Layer 3 of a small transformer language model trained on English Wikipedia (11 layers, counted from 0, width 64).
In attention head 1, each number of a token's query is one row of weights dot the token's vector x. The head spreads its attention over the tokens so far by the softmax of query dot key.

Query weights of the head. A number n stands for n times 0.0038.
q0: 100 -28 -112 109 -24 -30 -186 -9 -103 -312 -75 162 -114 133 95 -111 -93 73 18 -27 -255 38 72 -20 62 -199 136 15 76 -233 287 -94 121 -53 -23 -149 36 80 -54 116 -265 -77 -349 127 150 201 105 31 -131 -109 -97 -100 -112 49 114 -315 -209 -23 -12 -42 88 145 184 22
q1: 173 37 -384 -5 60 229 -216 -139 -48 -53 -63 -229 -11 176 19 -19 -111 274 25 20 -93 -19 62 -180 -192 -22 -198 -129 46 -2 458 47 197 -204 -41 -200 175 -63 186 187 -211 -93 -216 -63 -69 84 -8 -99 198 17 56 -30 205 -118 2 -77 -164 36 335 -173 -22 165 -40 -111
q2: -181 -81 72 -61 -81 109 -214 74 101 215 5 -24 114 121 -57 -122 84 -332 45 211 253 189 182 23 51 359 -48 -5 -37 35 -22 -101 148 28 21 211 43 -69 247 126 -152 -130 331 -126 -83 -115 -186 171 91 -138 107 -104 7 195 10 129 103 -8 18 -31 206 -33 -126 88
q3: -108 164 -78 -161 64 -67 -59 -2 64 139 53 289 258 123 -158 -194 82 -214 -79 113 -34 148 97 59 41 53 -53 -27 -18 -261 -206 -199 74 123 -91 91 -135 -79 20 -159 -166 126 192 28 -34 85 -252 -47 -38 157 66 -180 -102 -41 -82 -174 -125 13 128 -246 20 -193 4 11
q4: -94 -169 23 20 -153 -10 -11 -96 -167 -51 171 -13 -20 -21 102 104 -56 42 139 215 -204 72 12 19 120 -128 92 1 313 -56 174 180 -112 -182 40 -187 141 76 168 -20 2 -131 -66 -95 -164 149 298 -12 7 60 -34 245 -28 166 55 -175 -22 13 285 -60 -126 -36 102 174
q5: -50 78 -5 -261 -57 215 167 -236 59 139 92 89 141 -113 -172 -217 -15 100 82 -67 6 96 -264 -111 -197 -121 -46 40 -67 18 -74 72 237 -52 -59 208 50 -53 -27 -13 -36 120 38 -31 4 9 76 -32 -89 -188 -41 -180 67 64 9 -137 -144 36 55 22 118 -90 18 -14
q6: -154 79 -353 26 262 -175 98 35 129 -148 -109 -189 -44 71 153 30 96 -371 -233 -167 70 -59 -7 -197 292 -217 -36 331 -11 146 -211 15 -183 -26 -77 53 77 -104 -94 -141 -1 83 50 -41 -17 -86 -161 54 261 -78 29 188 -42 -204 82 -15 238 -25 -143 33 -4 157 -123 -76
q7: -161 44 -45 -178 -149 -25 208 31 -74 81 -14 -405 -82 -22 -20 50 180 3 63 40 65 290 39 -5 47 9 31 -93 56 40 160 -161 -104 240 2 95 -114 -93 -205 -214 30 42 160 154 -62 -63 -115 -4 77 100 -83 5 -36 -139 -148 1 -58 -68 -31 -118 55 46 59 216
q8: -217 17 88 -94 78 6 202 29 197 172 -166 155 163 -216 -104 -244 66 -130 26 292 -149 173 -144 180 12 15 97 211 141 104 -90 -202 -200 -288 48 36 149 -176 8 150 269 205 24 -120 11 -185 -257 -159 -24 34 142 213 35 188 -58 75 -6 -75 -55 39 -94 -91 30 -170
q9: 202 10 200 -155 -74 44 128 -132 68 389 -102 -205 113 22 -145 105 5 -27 -8 -31 -81 138 -206 196 18 126 14 219 55 314 170 205 -112 -286 121 96 -221 -54 49 38 -117 31 -40 121 29 -175 30 65 -104 -115 63 55 81 -37 -209 276 -133 -98 -74 -260 140 -157 11 107
q10: 75 62 32 -53 180 13 7 78 -78 -74 310 110 27 -144 -71 -5 179 -108 186 -46 195 19 11 -368 106 118 -72 107 185 -4 -106 16 -41 105 -41 -87 -150 106 -60 94 -147 -93 195 -107 -207 3 89 87 63 -185 -28 -5 3 60 -88 -111 13 -78 -162 138 -68 -180 49 -54
q11: -27 -107 55 10 -85 4 -49 -16 -49 -180 -24 189 -52 40 -118 70 -37 -24 1 338 -43 -20 -106 -118 -59 -26 33 -195 60 -122 65 -162 -37 -72 127 62 88 20 146 73 -11 -80 -67 -70 -180 159 -214 -187 154 99 47 9 190 -39 149 133 -167 19 -99 52 -30 -61 -120 -40
q12: 34 81 -75 0 -253 -29 -67 -4 169 -250 199 -4 -151 -89 51 -95 -123 -60 226 120 -111 -111 24 -166 -37 -15 73 -252 47 -308 -4 -25 81 -226 -269 -13 -124 -178 6 15 -45 -87 -112 -137 -33 250 25 -44 190 16 35 -184 113 103 72 -174 -9 161 203 62 -151 -82 -99 74
q13: -6 -153 -214 77 95 77 -89 -17 -151 -24 71 -52 -122 160 8 198 -49 96 -87 -63 -110 124 -18 132 -137 -68 97 112 -124 15 59 254 -4 -60 -40 24 116 158 -33 85 -54 -79 152 54 8 -124 -135 -73 -226 -56 -17 230 25 66 -59 -94 161 -114 67 16 165 58 49 4
q14: 71 76 41 -1 -119 -49 188 149 -142 378 6 289 160 195 268 9 177 -44 -151 -251 -30 50 58 108 26 -125 53 169 -69 15 -185 113 -107 159 -123 -34 -257 -220 -230 171 62 49 -90 154 -145 90 -92 110 4 81 56 -81 -62 -200 -70 -70 -47 -125 -216 139 -242 24 -109 -336
q15: 85 -128 40 64 -119 -42 -171 72 -94 75 -65 -42 89 74 74 -18 -37 -5 -72 264 23 -176 159 -169 15 -19 -67 -65 -102 -165 -116 274 224 -5 -196 103 -99 -102 -143 -235 -116 -230 39 -18 92 188 -152 -87 14 219 -77 -69 73 166 94 -198 -106 159 82 16 -45 90 -28 55
q16: 185 246 126 -87 -107 51 -228 102 224 104 -79 136 28 51 0 -183 73 -152 100 63 -12 95 -30 305 143 172 157 87 -18 -88 -55 -199 -235 98 162 -78 -186 -155 42 -46 203 170 44 -14 73 -34 -29 134 205 -140 122 -98 -152 182 8 80 6 -66 -116 48 147 -113 0 -97
q17: -31 26 62 -56 174 80 67 -44 -197 72 -60 81 -172 374 14 -41 142 315 -96 -131 84 -45 10 -33 -206 -72 46 -109 35 49 148 77 99 199 -93 101 335 54 -89 41 40 -45 -102 -47 21 207 -14 111 -24 -147 116 -95 -44 65 -75 -74 19 37 217 77 -80 203 -173 -75
q18: -59 -114 121 -3 -154 -116 115 146 216 0 -93 106 145 289 59 -233 232 -187 192 179 -156 41 187 241 246 150 4 141 176 165 -125 -187 -309 109 -211 -126 13 -139 -21 80 121 71 8 -49 129 -69 -65 -12 -5 -56 81 69 -193 -3 -224 162 93 -183 -150 45 -190 -171 123 163
q19: -51 -83 -93 36 -63 106 290 -18 44 28 -83 -221 -74 67 22 95 33 -72 53 153 59 31 -168 86 52 8 -1 -96 -189 223 -276 -91 149 -164 20 -49 14 96 66 132 -132 -87 95 142 3 68 -51 -64 -304 45 -4 2 69 -33 -71 -34 -64 -65 -112 -204 113 -60 186 -68
q20: 0 -63 -12 -150 -35 -155 57 -50 -139 51 75 -77 87 196 125 87 14 -48 2 16 -124 85 20 -191 -93 -5 -20 -196 34 105 83 -68 47 179 88 -36 -137 17 150 -2 133 -474 136 -77 241 149 -126 133 225 -134 -92 -130 79 -187 -11 62 24 -57 151 -72 -83 -183 59 -64
q21: 82 -40 91 -88 -102 -2 -3 -74 -95 100 -84 -232 -127 -36 -61 119 -90 -146 177 28 168 -131 64 -36 97 130 -203 297 192 76 59 53 17 -141 84 143 15 124 144 -113 -156 85 -354 17 -121 -29 215 28 18 -27 27 151 109 127 117 -51 -51 -91 -101 70 -272 222 110 159
q22: 40 -24 -302 -2 -63 106 157 -186 3 47 146 -159 101 99 -179 111 148 338 32 -5 -77 106 -167 152 -391 -62 29 -65 -107 20 273 -69 145 -14 98 -94 8 165 -195 -18 24 -12 38 -52 425 187 -169 -53 99 -297 -111 12 91 141 -123 -281 -252 54 47 -43 -126 125 -134 -145
q23: 44 28 -22 -266 109 -92 -112 -70 -90 129 -9 109 -120 -116 4 165 124 110 -175 -59 60 175 52 -79 57 -140 -158 81 88 66 -61 -188 -281 -41 63 4 -26 133 66 -190 19 117 23 -65 -396 -84 69 -20 -14 -63 165 25 99 2 -102 112 -6 -57 106 -192 7 -126 18 -58
q24: 7 40 -49 89 -135 -93 206 -233 -60 -143 170 86 -203 -130 -86 -91 -52 279 128 -191 -251 -6 -254 95 -148 -28 -58 -233 280 -41 200 -47 -32 -362 279 -162 109 234 -91 11 -8 -71 73 -31 56 41 63 -69 -97 -62 -36 125 -39 137 25 -131 -82 60 139 -43 45 203 67 122
q25: -61 46 -120 96 99 -3 33 73 55 -283 -51 226 -328 -201 -107 -185 208 -17 211 -247 135 -194 51 -6 193 -58 -72 -80 -39 -76 50 288 14 28 29 133 -90 -51 -199 -196 -200 51 24 15 33 -157 -201 91 94 -57 -35 157 -6 -20 19 -95 23 71 22 312 -10 16 -116 -23
q26: -260 -65 -75 -20 -311 163 26 -74 -166 16 62 129 33 95 -165 283 20 203 -39 -71 -81 -45 -57 278 -143 -113 106 -237 188 -21 199 129 -126 176 145 196 -21 88 31 27 16 35 8 -154 116 117 -103 -132 3 -196 -58 116 49 -13 -114 -206 -29 -4 -48 147 -75 393 16 45
q27: 44 11 175 -39 119 -113 92 -34 -68 3 21 197 423 -61 180 -117 88 79 -78 -163 24 23 -96 -191 -223 -120 -96 114 -12 291 112 278 169 215 148 -128 -134 61 21 115 8 123 26 -57 -315 -53 194 -17 -80 -178 5 160 -102 51 -145 -152 243 -82 128 46 112 -13 27 108
q28: 67 50 47 111 99 -128 42 103 124 52 30 -73 66 60 125 -58 -52 -68 -30 177 -180 -23 22 93 168 -12 -66 63 -165 -118 -168 -100 -114 61 -43 -33 -141 -133 -106 162 43 188 -196 19 -110 -51 59 -201 -167 191 -57 161 -171 129 -31 57 97 50 -28 -202 79 -59 82 -17
q29: -155 13 -66 -146 -81 95 73 -98 33 -88 -173 321 60 -17 97 106 103 -22 -158 -121 -115 110 56 -73 53 -172 -121 21 135 168 -117 144 -96 77 170 -49 29 -56 184 177 71 67 -102 44 -55 -34 -3 -66 -115 -3 -37 -76 -11 -104 -129 66 35 -162 32 -103 7 -78 261 -38
q30: 162 -45 141 -29 -29 142 151 -180 115 164 16 -144 -35 86 -60 -40 -50 279 14 105 55 89 -103 44 -79 22 -71 -191 -198 146 64 -81 55 194 -159 50 200 47 -112 160 -262 5 153 -77 18 6 -82 -178 -163 -45 -95 -26 94 -17 142 220 1 22 -42 -95 -233 50 -44 62
q31: 177 -147 24 -80 22 29 69 -139 208 30 -39 72 -174 -95 -121 -226 14 -75 -51 157 341 151 -48 -36 142 -94 -45 180 200 129 146 90 73 175 -304 144 95 -60 -158 124 54 62 -13 -42 -55 -52 8 -109 -174 -256 86 -102 1 108 40 143 -39 175 -141 -126 267 -177 119 38

Each question shows a short text with each token's key, already scaled and adjusted for position as the last token sees it. A number n stands for n times 0.0048.

Then comes the last token's vector x. A number n stands for n times 0.0068.

0 ":": -213 -162 85 122 -146 -37 63 88 435 66 246 -286 -161 -148 -7 -303 183 -278 237 -39 -41 -190 -298 227 -336 187 -45 90 294 114 -40 231
1 "2": -222 -221 93 128 -163 -67 48 76 371 87 232 -182 -142 -202 84 -250 208 -332 244 46 46 -190 -295 168 -319 152 -6 38 270 155 -51 249
2 "5": -233 -195 109 141 -191 -38 83 61 395 72 204 -190 -144 -189 90 -259 206 -322 241 30 16 -203 -275 180 -317 184 -22 79 267 153 -39 245
3 " |": -180 -168 51 99 -202 -99 60 73 412 62 197 -248 -149 -221 39 -290 218 -317 255 -24 -53 -130 -273 176 -314 173 -59 54 321 104 -81 177
4 " ": -217 -188 106 124 -168 -54 88 98 365 82 224 -212 -111 -137 34 -234 191 -273 251 -10 23 -137 -249 193 -295 197 -29 36 252 64 -72 218
5 "8": -230 -178 100 127 -126 -57 61 97 379 71 206 -186 -98 -129 79 -219 167 -313 215 34 17 -186 -247 196 -301 179 -1 27 248 93 5 212
6 "8": -242 -182 105 133 -147 -55 73 84 392 66 203 -174 -122 -144 85 -216 160 -328 215 34 10 -192 -260 178 -320 187 -4 51 263 96 11 204
7 ".": -224 -168 91 152 -189 3 33 83 401 75 206 -168 -99 -139 25 -228 166 -342 202 26 -29 -193 -237 190 -279 189 5 25 271 118 10 218
8 "1": -235 -196 82 122 -152 -27 51 110 382 61 184 -207 -160 -164 59 -208 185 -310 220 6 48 -196 -250 167 -320 167 56 31 268 148 -46 217
x: -14 119 15 184 -24 -7 15 172 -72 107 -63 -22 -42 -33 -39 -94 -207 69 20 -76 -11 -30 114 -40 80 -80 379 19 -70 29 82 -71 15 168 -53 -96 86 93 -47 3 -60 39 -142 -344 -45 -268 62 95 82 -17 -223 8 122 77 -321 -9 -64 277 64 -147 -62 105 318 -152
Which token does the last token look at most? 3 " |"

0 "\n": -219 -161 73 121 -154 -43 68 114 399 56 219 -298 -200 -125 3 -282 161 -269 230 -28 -36 -203 -284 203 -324 199 -69 77 276 96 -15 218
1 "|": -168 -147 36 74 -211 -28 46 75 416 63 174 -253 -213 -177 12 -319 184 -313 200 -45 -70 -135 -254 146 -283 154 -41 93 303 116 -29 198
2 " ": -211 -172 91 108 -212 -30 94 67 403 86 196 -176 -148 -150 5 -256 186 -277 222 -48 7 -145 -234 184 -287 186 -61 61 244 54 -51 232
3 "2": -222 -191 95 122 -187 -32 33 57 424 77 216 -138 -139 -162 45 -249 180 -309 191 6 14 -188 -255 180 -289 180 -29 51 252 101 -4 258
4 "0": -248 -179 115 133 -198 -18 61 67 423 77 194 -150 -150 -160 43 -254 190 -301 184 1 16 -195 -277 204 -311 203 -47 64 277 96 10 247
5 "0": -248 -181 121 136 -213 -14 64 57 426 75 190 -150 -156 -170 37 -255 188 -313 193 14 17 -191 -276 187 -320 203 -50 81 285 95 9 242
6 "7": -240 -182 104 128 -221 -8 82 42 450 60 180 -158 -166 -177 55 -240 170 -345 174 23 -11 -190 -256 144 -341 164 -33 108 289 112 8 207
7 " |": -175 -164 44 91 -228 -74 39 65 420 48 175 -245 -179 -211 5 -277 201 -303 218 -42 -73 -128 -241 157 -299 171 -44 57 334 73 -46 168
8 " July": -188 -136 89 152 -196 -12 62 107 347 37 228 -243 -93 -157 36 -212 102 -234 166 -6 9 -179 -250 222 -289 209 -16 35 263 129 -45 248
x: 60 148 -3 154 31 26 34 146 -39 -22 -93 -40 -49 15 43 -33 -249 46 23 15 -15 -5 46 -87 -15 -71 412 -23 -62 50 74 -50 -6 101 -5 32 79 32 -25 -71 -88 133 -81 -348 -29 -298 217 47 83 -21 -205 -68 149 49 -294 -5 -115 204 0 -84 -136 43 362 -158
Which token does the last token look at most? 1 "|"

0 "2": -229 -174 98 136 -149 -67 65 98 410 47 232 -282 -153 -161 14 -274 192 -280 260 -44 -23 -212 -288 189 -342 226 -49 65 284 98 -25 227
1 "3": -237 -195 123 158 -219 -6 70 59 438 60 217 -147 -156 -178 85 -266 207 -322 230 18 20 -206 -272 163 -333 178 -50 80 261 133 13 236
2 " |": -185 -175 58 102 -201 -84 53 75 421 57 195 -232 -159 -213 43 -289 212 -311 261 -26 -65 -123 -262 161 -303 178 -67 60 312 88 -57 166
3 " ": -218 -188 111 125 -174 -35 85 93 377 84 221 -199 -118 -132 33 -242 191 -267 252 -16 21 -129 -241 190 -285 197 -43 42 240 57 -57 211
4 "7": -237 -190 105 133 -146 -38 67 89 387 70 205 -186 -105 -134 81 -221 184 -304 214 21 14 -182 -249 181 -298 160 0 26 248 95 -7 207
5 "8": -242 -189 109 136 -150 -46 72 82 391 68 200 -173 -128 -138 82 -217 166 -321 222 33 15 -189 -257 175 -313 186 -10 49 256 93 18 202
6 ".": -223 -173 93 152 -187 10 29 84 405 78 205 -173 -109 -137 23 -237 173 -342 210 25 -20 -194 -234 184 -277 185 6 25 267 123 13 218
7 "7": -231 -189 86 127 -160 7 59 110 385 59 180 -213 -123 -169 62 -237 191 -326 200 22 50 -202 -248 157 -320 135 59 24 262 168 -29 213
8 "6": -226 -182 103 135 -189 19 50 73 386 58 171 -194 -122 -158 48 -248 199 -322 217 30 45 -199 -247 144 -317 140 29 57 267 163 -17 230
x: -21 80 19 188 -4 26 19 220 -66 94 -62 -48 -51 -42 -27 -51 -212 66 -45 -107 -57 -41 167 -38 22 -20 354 32 -24 61 80 -70 4 155 -36 -101 109 71 -44 -26 -91 107 -155 -370 -10 -198 46 116 55 -36 -177 -8 88 82 -316 -22 -83 301 47 -136 -81 104 324 -149
Which two tokens does the last token look at most, in order? 2 " |", 0 "2"

0 " mode": -238 -162 101 130 -155 -54 69 85 379 46 264 -277 -139 -153 -2 -272 194 -287 246 -47 -13 -213 -285 190 -349 246 -48 79 264 93 -20 234
1 "m": -225 -173 119 131 -228 -71 51 139 361 51 263 -224 -123 -156 45 -238 228 -300 259 -3 56 -189 -265 160 -375 203 -13 66 245 119 -31 254
2 " population": -212 -152 147 163 -177 -43 57 162 355 57 222 -159 -86 -154 12 -233 195 -248 248 45 27 -171 -317 222 -314 195 -27 17 239 83 -32 245
3 " served": -226 -146 86 114 -159 -106 54 71 303 39 169 -199 -120 -109 64 -237 196 -262 248 13 8 -209 -291 210 -326 194 -67 33 244 111 3 184
4 " by": -198 -160 92 125 -142 -58 48 72 333 15 185 -245 -106 -95 36 -236 176 -262 171 -4 -43 -207 -309 191 -296 170 -76 59 308 97 -43 201
5 " that": -189 -159 87 123 -143 -98 52 111 349 -23 218 -239 -180 -139 60 -244 178 -216 191 -16 -15 -223 -247 222 -277 164 -25 34 284 58 -32 195
6 " head": -204 -138 94 102 -107 -32 65 81 330 -19 210 -221 -68 -134 48 -255 162 -242 180 3 23 -189 -284 186 -349 143 -25 61 272 125 -11 201
7 "end": -164 -171 81 122 -174 -35 24 50 317 -2 226 -189 -156 -141 46 -214 146 -265 188 -2 30 -204 -278 179 -322 214 -10 51 269 146 21 247
8 " or": -200 -166 92 86 -152 -66 52 50 358 -7 203 -259 -77 -147 50 -237 203 -256 196 -75 -16 -203 -275 132 -297 201 12 56 267 77 -28 167
x: 36 41 -2 129 -62 55 -71 83 27 15 11 -41 -103 32 -35 -3 -158 -47 23 -98 -66 -34 89 -106 23 -38 378 -39 -71 42 94 -35 77 80 91 -75 106 130 -90 -59 -48 177 -83 -377 -69 -178 6 -38 -28 85 -197 -77 127 70 -336 69 -27 284 20 -77 -12 74 395 -53
Which two tokens does the last token look at most, in order? 4 " by", 8 " or"

0 " ": -239 -165 99 124 -148 -80 84 110 407 52 256 -289 -123 -136 18 -259 182 -282 264 -67 -36 -189 -289 187 -351 239 -59 65 288 69 -49 215
1 "2": -223 -196 117 136 -171 -67 29 62 415 80 227 -150 -112 -134 70 -233 203 -331 236 20 43 -192 -271 168 -303 178 -40 27 253 102 -12 246
2 "0": -248 -184 135 150 -179 -54 60 77 420 82 209 -156 -135 -137 67 -243 208 -322 233 13 38 -202 -294 198 -325 207 -58 53 276 101 -3 241
3 "0": -247 -186 140 155 -191 -47 63 65 420 78 204 -154 -142 -151 58 -242 205 -335 239 26 35 -198 -293 178 -331 204 -64 74 284 101 -7 232
4 "5": -233 -183 136 158 -210 -32 73 38 416 63 197 -173 -139 -158 64 -232 199 -341 246 27 6 -197 -260 151 -325 199 -54 97 269 110 -22 225
5 " |": -175 -172 58 102 -201 -105 44 60 400 52 185 -246 -162 -206 24 -265 204 -316 260 -20 -62 -116 -259 158 -303 172 -59 62 323 81 -73 155
6 " August": -198 -151 87 154 -197 -23 57 116 341 42 234 -239 -126 -170 42 -185 121 -261 183 -4 21 -178 -262 211 -302 204 -31 35 261 154 -73 234
7 " ": -218 -180 112 127 -176 -42 72 92 382 73 229 -223 -71 -135 42 -209 183 -256 240 -41 26 -135 -248 185 -297 228 -33 38 240 35 -57 218
8 "5": -226 -169 120 139 -163 -32 38 63 383 63 226 -209 -54 -147 77 -211 182 -270 220 -11 9 -184 -234 188 -288 221 2 25 230 73 -7 250
x: 7 118 15 133 -9 66 52 201 -30 63 -59 -61 -68 -107 31 -84 -180 59 53 -20 -30 -14 77 -86 8 -17 372 4 -50 73 37 -90 27 125 -5 -55 43 83 -43 -35 -143 136 -150 -397 -87 -203 20 49 111 40 -176 -24 155 16 -299 35 -92 252 76 -49 -117 86 325 -208
Which two tokens does the last token look at most, in order? 5 " |", 0 " "

0 "-": -224 -166 82 117 -142 -44 68 115 423 70 240 -292 -163 -139 -11 -275 176 -292 235 -49 -41 -187 -293 207 -334 207 -39 90 295 102 -24 220
1 "based": -225 -145 103 112 -171 -73 73 62 339 81 207 -194 -120 -186 42 -213 202 -228 218 11 0 -192 -280 173 -304 183 -93 122 238 111 -29 273
2 " pro": -232 -167 115 103 -166 -65 95 60 369 54 288 -173 -57 -152 11 -191 187 -323 199 -7 -2 -152 -273 164 -315 239 -78 56 217 47 -75 241
3 "sp": -228 -158 101 75 -245 -66 92 38 402 26 237 -167 -121 -186 55 -183 143 -307 210 -36 47 -158 -278 108 -352 218 -41 42 157 128 -59 251
4 "ective": -200 -161 99 90 -192 -21 73 53 379 56 242 -173 -123 -158 51 -109 140 -254 184 25 -25 -127 -291 156 -325 265 -75 123 203 90 -23 278
5 " co": -229 -161 138 124 -185 -70 83 46 310 18 255 -201 17 -130 25 -173 204 -304 205 -16 25 -164 -307 166 -341 240 -100 -23 193 44 -58 238
6 "hor": -209 -159 114 106 -193 -45 70 62 362 22 280 -193 -91 -144 36 -89 183 -329 198 -52 -12 -127 -267 126 -375 271 -49 39 202 61 -42 258
7 "t": -212 -156 115 108 -213 -95 47 54 390 36 249 -195 -110 -146 55 -174 188 -316 204 -28 28 -172 -281 146 -386 204 -21 31 221 97 -21 238
8 " studies": -197 -115 104 142 -178 -94 70 76 363 39 201 -200 -73 -149 28 -197 152 -265 156 21 15 -196 -284 193 -342 174 -76 -8 259 72 -20 217
x: 34 83 -38 179 79 -55 99 109 -15 36 -56 -43 -120 2 -71 -9 -158 53 -34 -13 -82 -126 129 -67 -19 -30 337 -82 -86 57 17 -95 -1 61 126 -36 86 79 21 30 -63 179 -102 -342 -32 -319 113 66 14 27 -225 -28 196 113 -229 -10 -77 246 8 -100 -104 16 372 -173
Which two tokens does the last token look at most, in order? 0 "-", 8 " studies"

0 " Jr": -219 -173 96 143 -162 -73 71 91 368 19 249 -311 -85 -169 29 -244 197 -299 232 -55 -10 -225 -280 166 -363 241 -61 46 265 104 -63 213
1 ",": -175 -179 82 133 -117 -84 24 102 354 55 188 -261 -57 -155 88 -250 219 -267 225 -28 28 -203 -264 218 -291 162 -55 85 256 98 -50 204
2 " Far": -234 -209 122 122 -193 -27 60 158 305 27 242 -245 -53 -207 63 -198 212 -286 244 -20 37 -184 -280 154 -327 198 -34 87 234 101 -50 210
3 "ber": -236 -207 117 135 -164 0 85 128 311 16 248 -237 -38 -153 93 -139 195 -277 243 -27 24 -186 -264 139 -386 248 -39 75 218 103 -51 216
4 "-": -213 -183 118 115 -147 -42 71 48 404 71 210 -207 -49 -151 76 -154 177 -323 193 -86 14 -144 -297 137 -340 212 -33 64 232 86 -51 228
5 "E": -236 -205 127 123 -184 -59 76 66 326 35 242 -239 -53 -181 24 -186 232 -336 213 -41 30 -175 -294 133 -346 239 -68 31 236 58 -32 224
6 "ger": -217 -173 139 146 -178 -4 72 97 354 31 239 -227 -30 -157 51 -96 204 -291 238 -20 39 -149 -281 164 -385 220 -61 23 235 110 -45 246
7 " E": -233 -186 128 122 -191 -82 87 112 304 30 214 -218 -9 -149 2 -157 213 -353 186 -34 19 -171 -292 158 -337 233 -75 12 233 12 -51 181
8 ",": -187 -155 74 126 -138 -62 23 91 379 35 193 -249 -48 -160 50 -217 199 -280 166 -46 20 -200 -254 224 -283 182 -50 67 267 59 -35 188
x: 48 114 53 180 -61 -54 8 156 27 42 -51 -8 -37 -59 -12 -9 -219 54 45 9 -20 -76 20 -82 18 -25 288 -65 -42 42 43 -80 -51 165 50 -68 98 80 40 -103 -117 215 -96 -358 -27 -227 14 -23 23 -17 -180 -24 177 83 -321 77 -93 237 -6 -76 -95 40 404 -84
Which token does the last token look at most? 8 ","

0 " T": -230 -172 94 127 -165 -69 78 115 387 38 258 -302 -103 -159 10 -265 197 -290 241 -73 -25 -201 -292 187 -358 249 -55 58 270 78 -55 223
1 ".": -223 -171 96 157 -205 21 44 124 361 79 208 -155 -67 -139 69 -206 218 -338 169 -27 -32 -206 -273 204 -300 187 -58 40 256 101 19 243
2 "H": -222 -191 114 130 -206 -25 81 136 331 56 223 -235 -38 -171 46 -250 229 -345 186 -12 50 -195 -264 171 -294 246 -44 34 210 102 -54 230
3 ".": -220 -175 84 138 -222 6 29 128 385 92 185 -184 -91 -157 42 -228 217 -346 180 -21 -20 -200 -272 180 -292 192 -28 45 264 116 -2 242
4 " Chan": -217 -189 105 111 -213 -6 90 156 343 34 203 -204 -28 -180 26 -175 181 -313 182 -37 84 -164 -307 155 -310 199 -49 56 214 78 -30 204
5 " School": -209 -163 114 158 -98 40 78 150 336 29 212 -203 7 -123 29 -139 179 -314 135 -7 25 -160 -307 233 -322 210 -54 59 204 82 -42 211
6 " of": -204 -157 102 106 -154 -37 37 89 379 39 205 -233 -16 -116 5 -187 178 -292 178 -34 -18 -188 -302 182 -288 218 -52 102 253 77 -89 225
7 " Public": -228 -181 129 129 -147 -6 85 66 344 11 248 -200 8 -179 36 -131 140 -294 108 5 9 -146 -347 169 -329 228 -64 80 200 70 -66 195
8 " Health": -200 -158 143 155 -149 -13 109 113 305 3 218 -201 29 -131 12 -118 133 -284 146 -5 6 -147 -317 163 -309 229 -84 30 193 10 -25 191
x: -9 11 -103 88 55 9 67 140 -80 20 -50 19 -133 -62 -37 -120 -132 7 32 -9 -63 -148 176 -124 -1 49 335 -47 -110 66 14 -96 13 74 68 34 87 109 -12 26 -85 174 -66 -289 -22 -217 159 11 -43 18 -208 -6 193 114 -273 16 -149 210 52 -20 -111 68 447 -142
Which token does the last token look at most? 6 " of"

0 "t": -243 -174 99 125 -179 -63 78 93 393 51 249 -299 -140 -165 12 -249 197 -278 239 -62 -13 -211 -286 194 -357 243 -48 73 268 96 -41 223
1 " studies": -210 -140 111 157 -170 -65 85 88 371 61 218 -188 -80 -163 39 -239 162 -273 187 20 27 -215 -293 195 -335 177 -88 28 241 90 -23 225
2 ":": -193 -168 55 107 -195 -86 21 64 406 85 206 -189 -186 -192 48 -265 223 -298 224 -30 -29 -174 -259 207 -299 112 -48 53 310 104 -39 201
3 " the": -209 -163 99 111 -139 -27 24 133 355 82 234 -259 -140 -151 4 -275 185 -258 216 -48 -10 -154 -242 230 -265 165 -7 115 234 91 -40 230
4 " Ro": -232 -186 110 120 -181 -17 82 141 302 35 259 -206 -20 -185 -1 -182 203 -353 219 -10 36 -172 -273 166 -352 215 -80 41 218 64 -44 232
5 "t": -229 -175 107 118 -194 -29 61 100 369 28 254 -180 -77 -197 57 -201 186 -312 180 -39 18 -193 -273 171 -383 200 -32 80 215 85 -20 224
6 "ter": -234 -180 112 137 -187 29 53 102 342 43 251 -222 -104 -180 43 -161 157 -294 166 -46 -7 -182 -292 182 -358 268 -20 52 201 88 -35 247
7 "dam": -219 -182 133 142 -219 10 45 103 343 27 238 -218 -132 -197 27 -172 185 -264 170 -8 74 -166 -311 204 -362 193 -39 31 246 97 -9 236
8 " St": -205 -190 93 136 -214 -4 60 109 305 -7 236 -240 -62 -156 49 -148 184 -298 174 -50 8 -184 -248 195 -315 253 -32 32 184 79 -56 228
x: 54 144 -19 91 -63 60 12 114 -111 18 -58 3 -72 -4 3 -88 -165 -5 -36 -9 -18 -63 84 -85 12 -88 372 -111 -58 76 -17 -64 63 130 -17 66 85 65 45 -65 -70 93 -52 -369 -29 -199 98 25 38 16 -216 16 162 92 -306 101 -115 225 -9 -105 -106 112 408 -119
Which token does the last token look at most? 3 " the"

0 ")": -229 -170 94 143 -180 -32 64 80 387 68 233 -294 -168 -150 11 -276 200 -261 230 -44 -17 -211 -275 221 -339 213 -53 75 280 101 -24 230
1 " |": -161 -165 37 89 -190 -85 39 94 380 67 176 -256 -176 -201 56 -314 245 -314 245 -46 -54 -146 -257 174 -320 138 -52 27 313 97 -74 169
2 " ": -201 -189 95 116 -166 -60 78 106 331 85 203 -218 -143 -125 45 -250 216 -273 255 -29 29 -146 -243 194 -302 168 -35 15 249 66 -81 196
3 "1": -224 -200 81 120 -126 -76 44 91 370 76 197 -191 -181 -128 84 -220 193 -300 235 6 16 -185 -248 199 -300 168 10 11 266 108 -21 205
4 ":": -209 -147 64 104 -175 -32 50 79 421 72 208 -163 -149 -165 62 -263 197 -279 186 -32 -20 -158 -256 247 -310 126 -6 31 264 120 -36 198
5 "4": -228 -195 97 132 -137 -37 53 84 366 65 201 -200 -100 -197 77 -231 181 -301 231 27 24 -188 -265 199 -293 164 22 28 259 132 -14 221
6 "8": -241 -198 100 132 -138 -50 67 79 396 58 192 -179 -124 -183 84 -217 164 -335 218 47 20 -189 -275 185 -319 162 4 46 276 124 3 190
7 ":": -201 -164 71 115 -173 -48 40 47 421 60 213 -181 -136 -196 35 -259 186 -289 210 -16 -19 -152 -266 224 -298 133 6 45 284 116 -45 188
8 "3": -238 -205 95 135 -175 -41 52 67 374 56 217 -195 -121 -218 70 -225 176 -309 214 38 32 -190 -274 190 -305 155 26 23 278 133 -23 210
x: 33 87 45 164 -23 29 -6 204 -55 90 -43 -67 -58 -38 18 -71 -223 17 38 -106 -37 -32 71 -57 56 -5 400 11 -68 23 89 -62 -17 131 -67 -67 74 57 -23 -13 -109 115 -165 -379 -18 -246 61 104 58 33 -211 -3 117 120 -320 15 -14 262 73 -128 -78 106 284 -165
Which token does the last token look at most, and with what share of its attention? 1 " |", with about 100%